Layer 2 of a small transformer language model trained on English Wikipedia (12 layers, counted from 0, width 128).
A neuron adds its activation times its output weights to the MLP's output. To switch it off is to set its activation to zero at one token and run the rest of the model.

Output weights of the MLP neurons that the questions are about. A number n stands for n times 0.01.
n47: 39 15 -32 -4 -5 0 17 12 -26 -4 3 20 35 -32 10 -8 -28 -11 -10 15 -10 5 26 2 -9 2 17 4 1 -5 11 -1 32 -28 13 -17 -5 20 4 -18 25 6 8 -17 -12 -8 12 -4 -5 -21 -13 -41 -18 -11 -7 2 -21 8 -5 10 -14 46 -17 3 -12 15 2 4 -5 18 -9 12 4 -6 -10 3 -1 -3 27 12 -28 -10 -14 26 2 17 -21 -6 -4 14 21 -9 2 38 -7 42 23 11 3 7 -20 -26 -16 9 -9 -43 -8 -13 16 10 -8 4 25 3 -12 -26 -12 6 -4 -27 -11 14 -43 12 72 0 -8 -2
n73: 1 2 21 9 10 -7 -13 -7 -1 -16 0 -11 5 8 13 -12 -6 -3 24 -13 -17 -28 -21 -17 17 -5 -8 4 -15 4 6 12 2 4 -7 -2 3 2 8 37 3 16 -2 9 31 -17 26 18 -35 3 -7 19 1 -20 -1 -12 0 -19 10 13 20 32 -3 -21 -15 7 -3 7 -16 6 -15 14 14 8 6 0 23 19 -17 -15 8 8 -22 -5 -17 3 -4 -16 -1 -17 -28 8 -5 7 -22 8 11 -33 -8 -10 7 -5 -11 -7 40 20 -6 24 5 -40 31 -1 28 3 -4 3 3 -9 -19 2 -1 -16 31 7 19 -18 -11 -4
n81: 24 1 1 2 -12 11 -8 11 -3 -3 -9 7 37 -29 -17 -22 -28 -30 -30 20 3 2 22 13 -16 -7 20 -3 7 16 -4 4 -4 5 4 15 44 -1 17 9 -3 -22 20 -27 1 0 3 -20 20 8 -30 -2 -12 -6 17 -3 -12 32 6 29 -46 29 -20 12 14 -22 24 -5 8 38 7 -22 -12 -8 0 -59 -7 19 44 2 -4 0 7 -7 34 11 18 -26 -7 -21 36 -19 -13 17 -14 -18 -9 7 -18 5 22 0 -28 15 34 -4 -7 -18 36 7 -24 38 5 -24 -37 -8 -18 -7 32 -8 -10 15 -17 -53 5 14 17 -8
n89: -2 9 5 1 -2 11 0 5 1 -6 -4 -7 12 -15 6 5 -32 15 -11 -3 20 1 -5 -1 -6 18 16 5 1 -5 -17 2 16 16 5 7 -12 -2 2 -14 18 2 3 -22 -26 -1 -7 7 13 -17 14 -20 27 9 -12 -30 20 8 -13 28 -10 -1 13 6 6 -10 32 18 -8 2 -2 9 -4 -10 15 5 7 17 -6 -1 7 -1 7 4 8 -23 -4 -24 8 -17 1 -18 16 -5 -5 -2 -42 -9 -20 8 17 -4 -16 6 -8 7 3 22 10 22 13 -18 22 5 -8 -10 -9 -3 -11 7 7 -5 -14 -8 -4 -5 -28 2
n91: 18 -23 -19 14 -2 -21 -13 -15 13 14 -46 -6 37 2 -3 -9 -19 17 27 -3 3 -3 -9 4 16 11 21 -26 -18 -29 2 3 -8 1 1 13 5 -9 16 -11 -18 5 8 -13 36 2 2 17 -7 8 0 38 -3 -23 -2 -30 4 8 -6 -21 -6 -23 24 14 -18 -21 -22 14 -7 1 -10 1 8 -2 0 -41 44 -23 0 8 14 1 -12 -18 19 -14 -22 23 0 -16 12 31 18 -7 -11 19 -22 -10 30 -6 20 35 -2 0 -18 26 -17 7 36 -2 3 -25 9 -5 16 20 -8 -29 6 7 -5 10 9 -2 -6 -1 10 13
n98: -2 -1 -7 -18 -1 -14 8 12 7 19 -34 3 -7 -37 -13 -9 7 7 2 -8 10 2 8 -2 26 -10 2 3 -13 10 -24 11 2 10 7 -20 11 1 7 3 5 4 -7 2 -19 6 7 18 -13 -9 8 -2 -13 24 -13 14 15 6 21 -1 -4 18 -12 -20 8 5 -8 18 -19 2 -9 21 9 -16 2 -18 13 21 -7 -1 18 -4 -5 -5 -4 -12 6 15 -4 -9 1 -8 -33 -11 -6 -11 67 -17 -38 2 8 -4 13 -14 20 -23 12 7 -33 5 13 38 12 -6 18 -17 -1 -21 6 21 1 -13 6 -7 0 -5 20 5
n140: -17 -13 -6 21 -6 5 18 -1 -7 3 9 10 -2 29 12 -29 -21 -15 2 -16 16 5 16 -2 -5 15 4 -27 -26 -23 8 -3 -9 -14 8 15 -6 -5 4 7 -26 33 -3 9 9 -6 -2 28 -15 34 -5 -2 4 -18 -16 -1 14 -7 -12 -28 -54 21 32 16 0 16 -14 -10 -17 -1 10 -20 35 -12 19 -6 26 -20 -13 -5 23 11 -10 -38 28 -9 21 -3 23 15 -14 -13 18 -8 -16 12 20 2 -3 -12 16 8 -6 -2 -26 26 -9 8 68 13 -20 1 -22 4 -8 -6 -2 -14 -13 12 -13 -4 -17 14 -4 -3 -11 22
n177: -14 -35 -16 -18 4 13 8 20 -3 -11 4 17 -13 -2 1 -8 1 18 -7 -14 15 27 14 18 -12 -7 -5 -5 12 13 25 -9 0 -23 -2 26 -13 -9 -2 29 -1 -11 8 2 -15 6 1 -15 -3 8 -6 8 -1 4 -3 12 -1 18 2 -33 11 5 8 -18 2 -14 -10 -11 -6 15 17 -4 -4 -5 2 22 45 29 -6 -2 3 30 -7 -14 14 1 32 -10 -5 5 -10 -3 -19 25 -34 -29 -22 -6 -6 -10 1 -2 26 -10 -3 -5 -9 14 1 -45 3 30 -7 -7 4 15 -7 0 -3 13 20 0 -25 -8 -8 -20 22 -12
n216: -3 -6 -7 -20 1 13 -6 10 -11 -11 -19 14 6 23 -8 -6 -7 -23 -2 0 8 0 4 -21 -22 -23 12 -7 -1 13 -16 17 17 -1 -6 -13 15 -18 17 0 11 12 2 -4 -11 -29 -27 1 8 -37 3 -1 -4 19 18 -15 -1 31 22 25 48 31 -4 -5 -5 22 17 14 8 2 -17 41 6 7 -18 -11 26 11 7 -27 -30 4 -12 41 -5 23 14 -34 -34 -3 9 3 -36 -1 0 -27 18 9 -38 2 -12 -1 17 -2 20 4 13 8 -3 -33 10 22 41 17 -4 -21 -4 20 7 -13 6 -19 -40 -17 -4 15 0 -7
n244: -18 -7 -6 9 20 -15 13 -1 -12 -11 -33 18 -12 18 7 -4 -23 6 -3 11 2 14 -8 10 4 -13 0 -7 5 -4 13 -9 -13 14 9 8 3 20 -27 -3 -8 -16 -15 -9 -10 -6 -8 -6 26 7 -6 4 -16 6 -21 20 -12 -11 6 -18 12 3 5 -14 23 1 -13 8 -22 6 25 25 17 -4 8 8 17 36 37 -5 -18 -18 -6 3 -6 -23 -16 -29 -1 3 13 -11 3 16 2 -10 17 5 23 -21 4 -8 4 -4 -18 13 -6 1 -5 -9 -1 39 -3 8 -3 -2 6 -11 -1 16 -5 -10 -15 16 -2 11 14 -7
n325: -39 -5 -11 5 2 -1 -4 19 9 -25 -45 28 -10 -17 -3 -9 -44 21 -21 7 38 3 -2 12 -22 -1 2 3 -14 0 0 31 -5 0 19 34 21 -13 6 11 1 1 -5 -4 -6 -37 -16 -3 11 9 11 -48 -17 18 16 9 -2 -17 3 -40 -34 17 -16 -8 -2 7 -13 -6 15 -8 29 0 -4 42 15 7 6 27 -16 5 18 17 -12 7 21 -19 5 1 11 8 -1 -1 -16 51 10 -12 -95 10 -63 -9 5 -2 43 20 18 -29 16 -3 17 -33 12 0 14 -4 -1 1 -5 8 29 7 -8 -54 14 16 7 7 9 6
n339: -13 -11 5 -5 -5 15 -8 -13 -12 -12 -22 -8 11 -8 19 -11 -24 -7 9 18 21 18 -8 1 -16 -3 11 -5 3 15 -6 15 1 4 3 -14 16 0 25 2 -12 8 1 0 -18 -6 6 -2 1 -13 -22 -27 -15 5 30 9 2 10 23 -3 -6 5 21 21 22 5 21 4 -1 -25 22 15 -5 -25 26 2 3 0 -19 -13 6 0 16 -9 5 -16 31 16 -4 0 -10 4 -12 12 7 -4 -20 3 19 1 1 -25 13 -22 0 -13 0 -6 -7 16 5 1 7 -9 16 -38 -4 15 -18 -23 -23 16 -16 5 8 -15 -4 1
n393: 7 8 -20 17 -2 5 6 -4 -2 7 12 1 0 -9 -6 17 -8 32 6 10 -23 5 11 1 18 -6 -1 -9 16 -16 15 16 7 2 10 -3 1 -20 -2 -13 2 8 -1 1 21 19 -10 -5 -2 7 -8 6 -18 7 0 -5 -17 0 -4 3 -21 -25 -6 7 16 0 -14 2 19 20 17 -11 -12 -1 10 -11 -1 4 10 -20 1 11 8 -15 13 -15 25 4 0 13 -9 0 -35 -17 12 -20 3 9 34 2 25 -9 -23 11 -4 23 -15 13 -4 9 -16 0 2 17 8 -6 -1 -18 -17 0 -6 -29 -15 1 -32 -1 0 -27
n410: -17 -16 12 -10 -2 -3 -10 -13 -16 -30 0 18 -24 0 -10 -2 -22 10 -32 -12 -29 -5 3 14 -5 -8 -17 1 -19 20 4 -3 -4 -1 3 -12 22 4 -9 25 2 3 -11 2 -17 2 6 1 5 -17 15 -15 32 4 -2 -11 -6 1 7 -3 7 -15 -16 -3 10 -5 -8 8 18 17 -6 -17 6 -8 12 -2 19 20 -4 -13 11 -6 7 0 -13 -8 2 -21 -11 -7 -10 -1 -9 0 -14 13 -3 1 49 18 1 11 8 25 -2 -35 -1 -1 13 9 -1 39 3 -10 16 14 -10 6 12 28 29 18 -24 31 -13 13 -3 1
n411: 12 20 -20 -5 -21 -2 27 7 -14 -17 -9 -8 2 -25 -9 12 -9 -20 -31 20 -3 11 7 -7 -16 22 -5 3 0 21 -11 18 -13 8 17 5 28 25 2 -12 6 -7 18 -5 -8 -11 -10 11 27 12 14 4 -4 25 11 3 7 29 -22 -35 -8 28 -6 -4 19 10 2 -19 32 3 38 4 4 29 6 -10 -11 -10 -22 -27 -11 13 6 -13 18 -5 1 -12 -16 -18 2 -4 11 -24 37 -28 -73 -6 -35 19 -11 5 18 5 12 8 8 -11 -3 34 -15 -13 14 -29 -5 -7 10 10 20 -35 -13 -50 -23 33 13 23 -2 8
n451: -13 35 -19 -25 23 9 -12 31 21 23 29 -30 31 58 -17 -8 22 -25 -1 -3 -17 19 -3 -25 -6 -41 -5 35 14 -2 -23 -5 17 48 -13 -21 -1 17 26 -12 9 9 14 -11 -2 2 -31 0 21 -38 16 -6 24 34 14 12 -19 -27 -29 0 -10 1 -10 4 6 5 -21 21 11 -5 -22 -5 -38 -20 -33 -40 -30 -7 38 4 -17 -8 -14 6 0 23 -14 -34 -23 -6 26 15 36 28 33 2 19 -31 -26 36 25 -42 -20 4 27 -42 -3 -4 -26 -12 2 3 39 17 -19 5 23 -4 -7 -5 17 7 -13 12 -5 -15 8 -19

Each question names a token from some text and the token that comes next. It shows the activations a of the neurons there, in the order above. A number n stands for n times 0.16.

Then comes g, the gradient of the next token's log-probability with respect to the MLP's output, scaled to length 1. A neuron's effect is roughly proportional to its activation times (output weights . g). A number n stands for n times 0.0039.

" 7", then "."
a: 12 18 59 19 56 28 45 63 38 20 50 3 17 20 17 30
g: -43 13 -17 31 9 -19 -7 4 8 48 3 4 2 -25 -8 0 -39 6 -13 15 11 -13 -6 7 31 1 11 -12 -7 -21 30 -23 -27 9 -4 51 7 -31 20 -4 19 34 23 21 17 -4 -4 -4 -45 -11 -24 6 -12 -40 -3 29 11 9 -39 9 -3 -15 38 -27 -2 -16 4 -2 25 -9 -13 -3 -35 -7 -20 8 3 -15 19 -2 11 -9 -8 -18 -2 -32 1 19 -7 16 0 -56 -44 -4 49 23 -3 -23 21 37 -33 30 19 6 -14 10 23 12 20 -26 16 -16 0 -21 50 21 -28 -5 -15 -7 74 -4 18 10 0 38 -18 -54
Which neuron, switched off, raises the next token's probability most? n81

"w", then "ight"
a: 9 19 58 19 63 29 52 68 35 21 50 1 18 22 15 26
g: 34 1 5 -19 -23 43 -52 -22 4 -25 19 -9 28 -16 6 44 1 8 -17 -8 19 17 49 -25 12 17 22 14 18 32 -13 -16 -14 -27 30 7 -30 -1 44 -6 21 29 -4 3 43 21 -12 -29 39 4 -2 14 2 21 -43 12 0 2 -16 -9 -7 24 -12 -60 55 2 18 3 0 -6 10 -14 -21 -41 -8 -3 8 46 -9 11 -16 -5 -20 34 -11 1 -15 -1 -12 -11 -17 13 9 15 -38 5 35 1 -12 12 -16 -5 25 -56 -23 0 -46 -35 -39 20 20 -2 21 -7 5 -17 5 -22 -21 -5 7 -13 28 3 -11 -34 -15 18
Which neuron, switched off, lowers the next token's probability most? n177

" vocals", then "\n"
a: 13 18 58 18 52 29 42 61 38 18 47 4 15 19 16 35
g: -3 16 23 -3 33 -42 5 0 -16 4 -22 32 -19 -19 -3 12 2 -3 8 -48 8 -29 35 -5 28 22 -17 -57 -3 17 41 20 5 -5 -7 42 8 -16 -31 -1 -34 6 31 6 -22 -7 -11 35 0 -48 29 -13 -28 1 -19 2 14 7 28 22 -25 -2 10 2 18 -27 -7 -3 -3 -39 -11 0 -2 32 -19 21 -10 -52 -3 7 -21 51 28 10 -11 7 26 2 51 -9 -61 -1 -15 -31 -23 -7 15 -24 6 -14 1 11 39 -10 20 -5 35 30 3 -32 -1 1 5 9 -56 -8 -14 15 11 6 15 -4 2 6 18 26 -28 32
Which neuron, switched off, raises the next token's probability most? n451

"nam", then " Police"
a: 9 22 55 19 59 30 51 62 35 21 45 0 17 19 12 30
g: 8 2 5 13 -4 -10 -6 10 -20 33 23 -55 -10 -1 5 8 -29 -24 16 -20 -15 -25 -16 -19 49 28 33 7 17 -31 -32 11 -1 33 -15 20 14 -2 38 -10 -47 -10 -26 26 -3 -11 -49 10 11 12 18 -1 3 -32 12 -10 -33 -49 -12 -25 -22 4 10 15 20 21 -19 -20 9 6 -5 17 -1 21 29 -9 -8 56 15 -10 27 -28 -26 -26 21 -16 5 -1 64 -16 4 -22 8 -29 -18 -20 7 -3 -24 8 -14 17 -14 50 0 22 18 83 13 -12 -2 6 16 -8 -1 -25 -27 -9 26 6 -16 22 -13 11 18 4 -15 -11
Which neuron, switched off, lowers the next token's probability most? n140

"\"", then " |"
a: 9 18 59 19 62 29 53 69 36 23 52 2 17 23 16 22
g: 19 24 -2 15 -14 47 15 -6 -1 43 7 -6 -5 38 -15 13 40 37 1 41 -4 15 -29 1 -37 -48 -34 -8 -23 11 10 -15 33 25 2 -36 9 33 22 7 -27 -16 -6 4 11 -11 -2 14 -39 11 13 -30 -25 32 17 -18 -39 -9 25 -23 -2 -12 -16 9 -51 -9 1 4 4 39 -26 -21 2 -43 -32 -12 -48 3 2 4 -4 -15 -34 21 22 -25 -7 5 20 -5 1 1 -4 -28 1 -3 -17 13 -8 29 -36 3 -44 44 -20 8 0 -27 16 15 1 11 -23 20 0 -7 2 18 58 10 -23 22 36 -7 20 33 1 4
Which neuron, switched off, raises the next token's probability most? n177

" of", then " the"
a: 11 20 59 19 56 29 47 64 38 21 48 2 17 20 17 30
g: 7 9 -27 -6 44 0 15 4 -20 0 -15 20 -27 -3 54 -1 -39 -8 -24 57 -46 41 -1 -14 -7 -22 -84 39 -17 -19 -2 -16 8 35 10 -9 36 -19 4 20 5 13 -18 9 1 6 16 -8 -13 28 -18 27 -2 -7 -26 1 37 -9 66 -3 12 -15 21 -11 -53 -10 -21 -5 -21 4 8 -23 21 2 24 -13 -46 -42 23 29 29 -32 15 0 25 -25 0 5 -4 10 7 -24 10 19 43 -10 -23 25 4 7 -21 -8 11 -3 16 -11 -11 16 -19 -11 -18 -9 18 18 -30 -6 16 8 21 -15 8 -22 9 -11 5 11 -14 1
Which neuron, switched off, lowers the next token's probability most? n325

" sense", then "s"
a: 8 20 57 20 62 29 51 66 34 23 49 1 17 22 14 25
g: -5 -4 -9 -2 20 -3 -29 -29 -11 28 -16 43 9 38 -49 -25 15 24 -23 -43 -25 14 -19 -25 -13 -9 13 18 20 5 -16 -25 -9 -45 -18 26 -8 6 2 8 -5 31 19 -18 -6 9 -4 0 66 -1 -23 -4 9 47 11 -4 8 18 23 14 -9 -20 51 -1 -34 68 19 -1 -10 32 22 -34 15 34 22 -6 -10 -36 -2 16 34 10 4 19 -2 -15 9 -25 23 8 35 -40 10 5 11 -2 -3 -10 16 -18 4 -20 21 17 2 -20 -21 -24 6 -1 12 -41 -2 -16 -3 17 -19 -47 -8 -33 37 -17 -23 -38 -1 22 11 -13
Which neuron, switched off, lowers the next token's probability most? n81

"\"", then " ("
a: 10 19 58 19 59 30 50 66 37 21 49 2 17 21 15 27
g: -16 -25 -21 24 -7 -17 -1 -39 28 -21 -11 23 15 -28 5 -13 3 -53 -9 -14 18 33 5 44 18 10 -4 37 20 -29 -3 8 24 -3 -34 -59 4 25 -55 -13 35 22 -11 -43 -42 -5 10 63 -14 -8 14 22 17 -12 3 7 2 42 40 26 20 3 -26 4 38 13 -12 21 15 14 -9 -16 -11 -34 -8 -24 -9 -7 4 25 -1 15 29 18 -6 -5 -2 -35 -9 19 14 0 -22 5 0 13 27 -17 -28 4 8 -16 19 21 6 0 13 -14 6 3 -16 -46 -3 -11 12 28 25 33 -18 32 -4 -9 -47 -6 -12 -28 -36 1
Which neuron, switched off, raises the next token's probability most? n325

"\n ", then " -"
a: 13 19 59 19 52 29 44 63 41 20 47 3 17 18 17 35
g: 4 26 -14 -2 10 -1 8 15 31 -8 18 -39 14 -7 -35 -10 12 35 7 -8 25 17 2 58 24 -20 -1 8 12 53 0 -5 6 -20 18 26 -27 46 -29 -18 -21 9 19 -32 23 39 -21 24 -19 -36 -35 -48 -1 14 -67 -29 1 -5 -18 -22 -40 -42 9 43 34 -19 -20 12 -4 -20 6 5 -1 -24 -10 -1 36 28 35 -12 -3 24 33 -16 -19 0 14 -7 -3 -8 -2 24 1 25 -31 -3 10 3 -3 -46 -3 24 -1 -8 -40 27 9 -10 -9 -20 10 11 -4 -7 -7 2 -12 -28 7 8 29 16 19 -6 -2 -17 31 -35
Which neuron, switched off, lowers the next token's probability most? n177

"=", then "="
a: 8 21 58 19 64 29 55 68 35 23 50 0 17 23 14 23
g: -3 11 -43 -16 27 48 3 11 2 -19 17 0 -1 7 -12 -18 -1 -22 42 7 -41 40 -16 -15 -31 -8 -19 -14 20 -15 17 6 32 -21 23 5 -14 -3 -35 -28 43 39 30 9 13 11 -19 28 4 -18 16 -13 -33 -3 -6 24 -16 -12 -17 9 -13 -32 -24 -16 20 3 21 7 -12 13 35 -38 64 -44 -20 -22 29 -30 13 21 -3 -1 -10 3 48 -41 24 -9 20 -14 -56 -12 -5 30 11 22 -11 -38 10 -22 -19 10 -9 15 -16 -12 -2 -6 1 15 -11 -10 -8 24 2 -12 50 35 4 -28 14 -16 35 -11 2 6 30 -20
Which neuron, switched off, lowers the next token's probability most? n140

" N", then " Roll"
a: 9 20 56 19 63 29 53 65 34 22 50 0 17 22 14 24
g: 8 37 -3 -38 -3 32 32 -35 26 3 -6 -2 -16 3 13 45 -33 5 4 -15 16 4 5 19 -7 34 -14 -8 2 -15 -30 -14 18 -1 -6 -31 -3 54 11 14 -58 -1 -27 10 1 24 -28 -34 -1 25 -16 40 -5 -14 -2 -6 33 -12 -1 11 6 5 -44 -2 -18 15 -11 -2 55 13 -36 21 -13 -19 43 -27 -30 14 -27 -8 17 -34 7 16 29 -2 3 -9 49 2 20 8 -7 -7 -10 -21 15 -27 6 -68 54 7 -11 11 -11 7 36 19 19 -9 -13 -17 -17 18 -22 -14 -24 8 18 25 -7 -8 -4 -31 -25 29 12 -17
Which neuron, switched off, lowers the next token's probability most? n81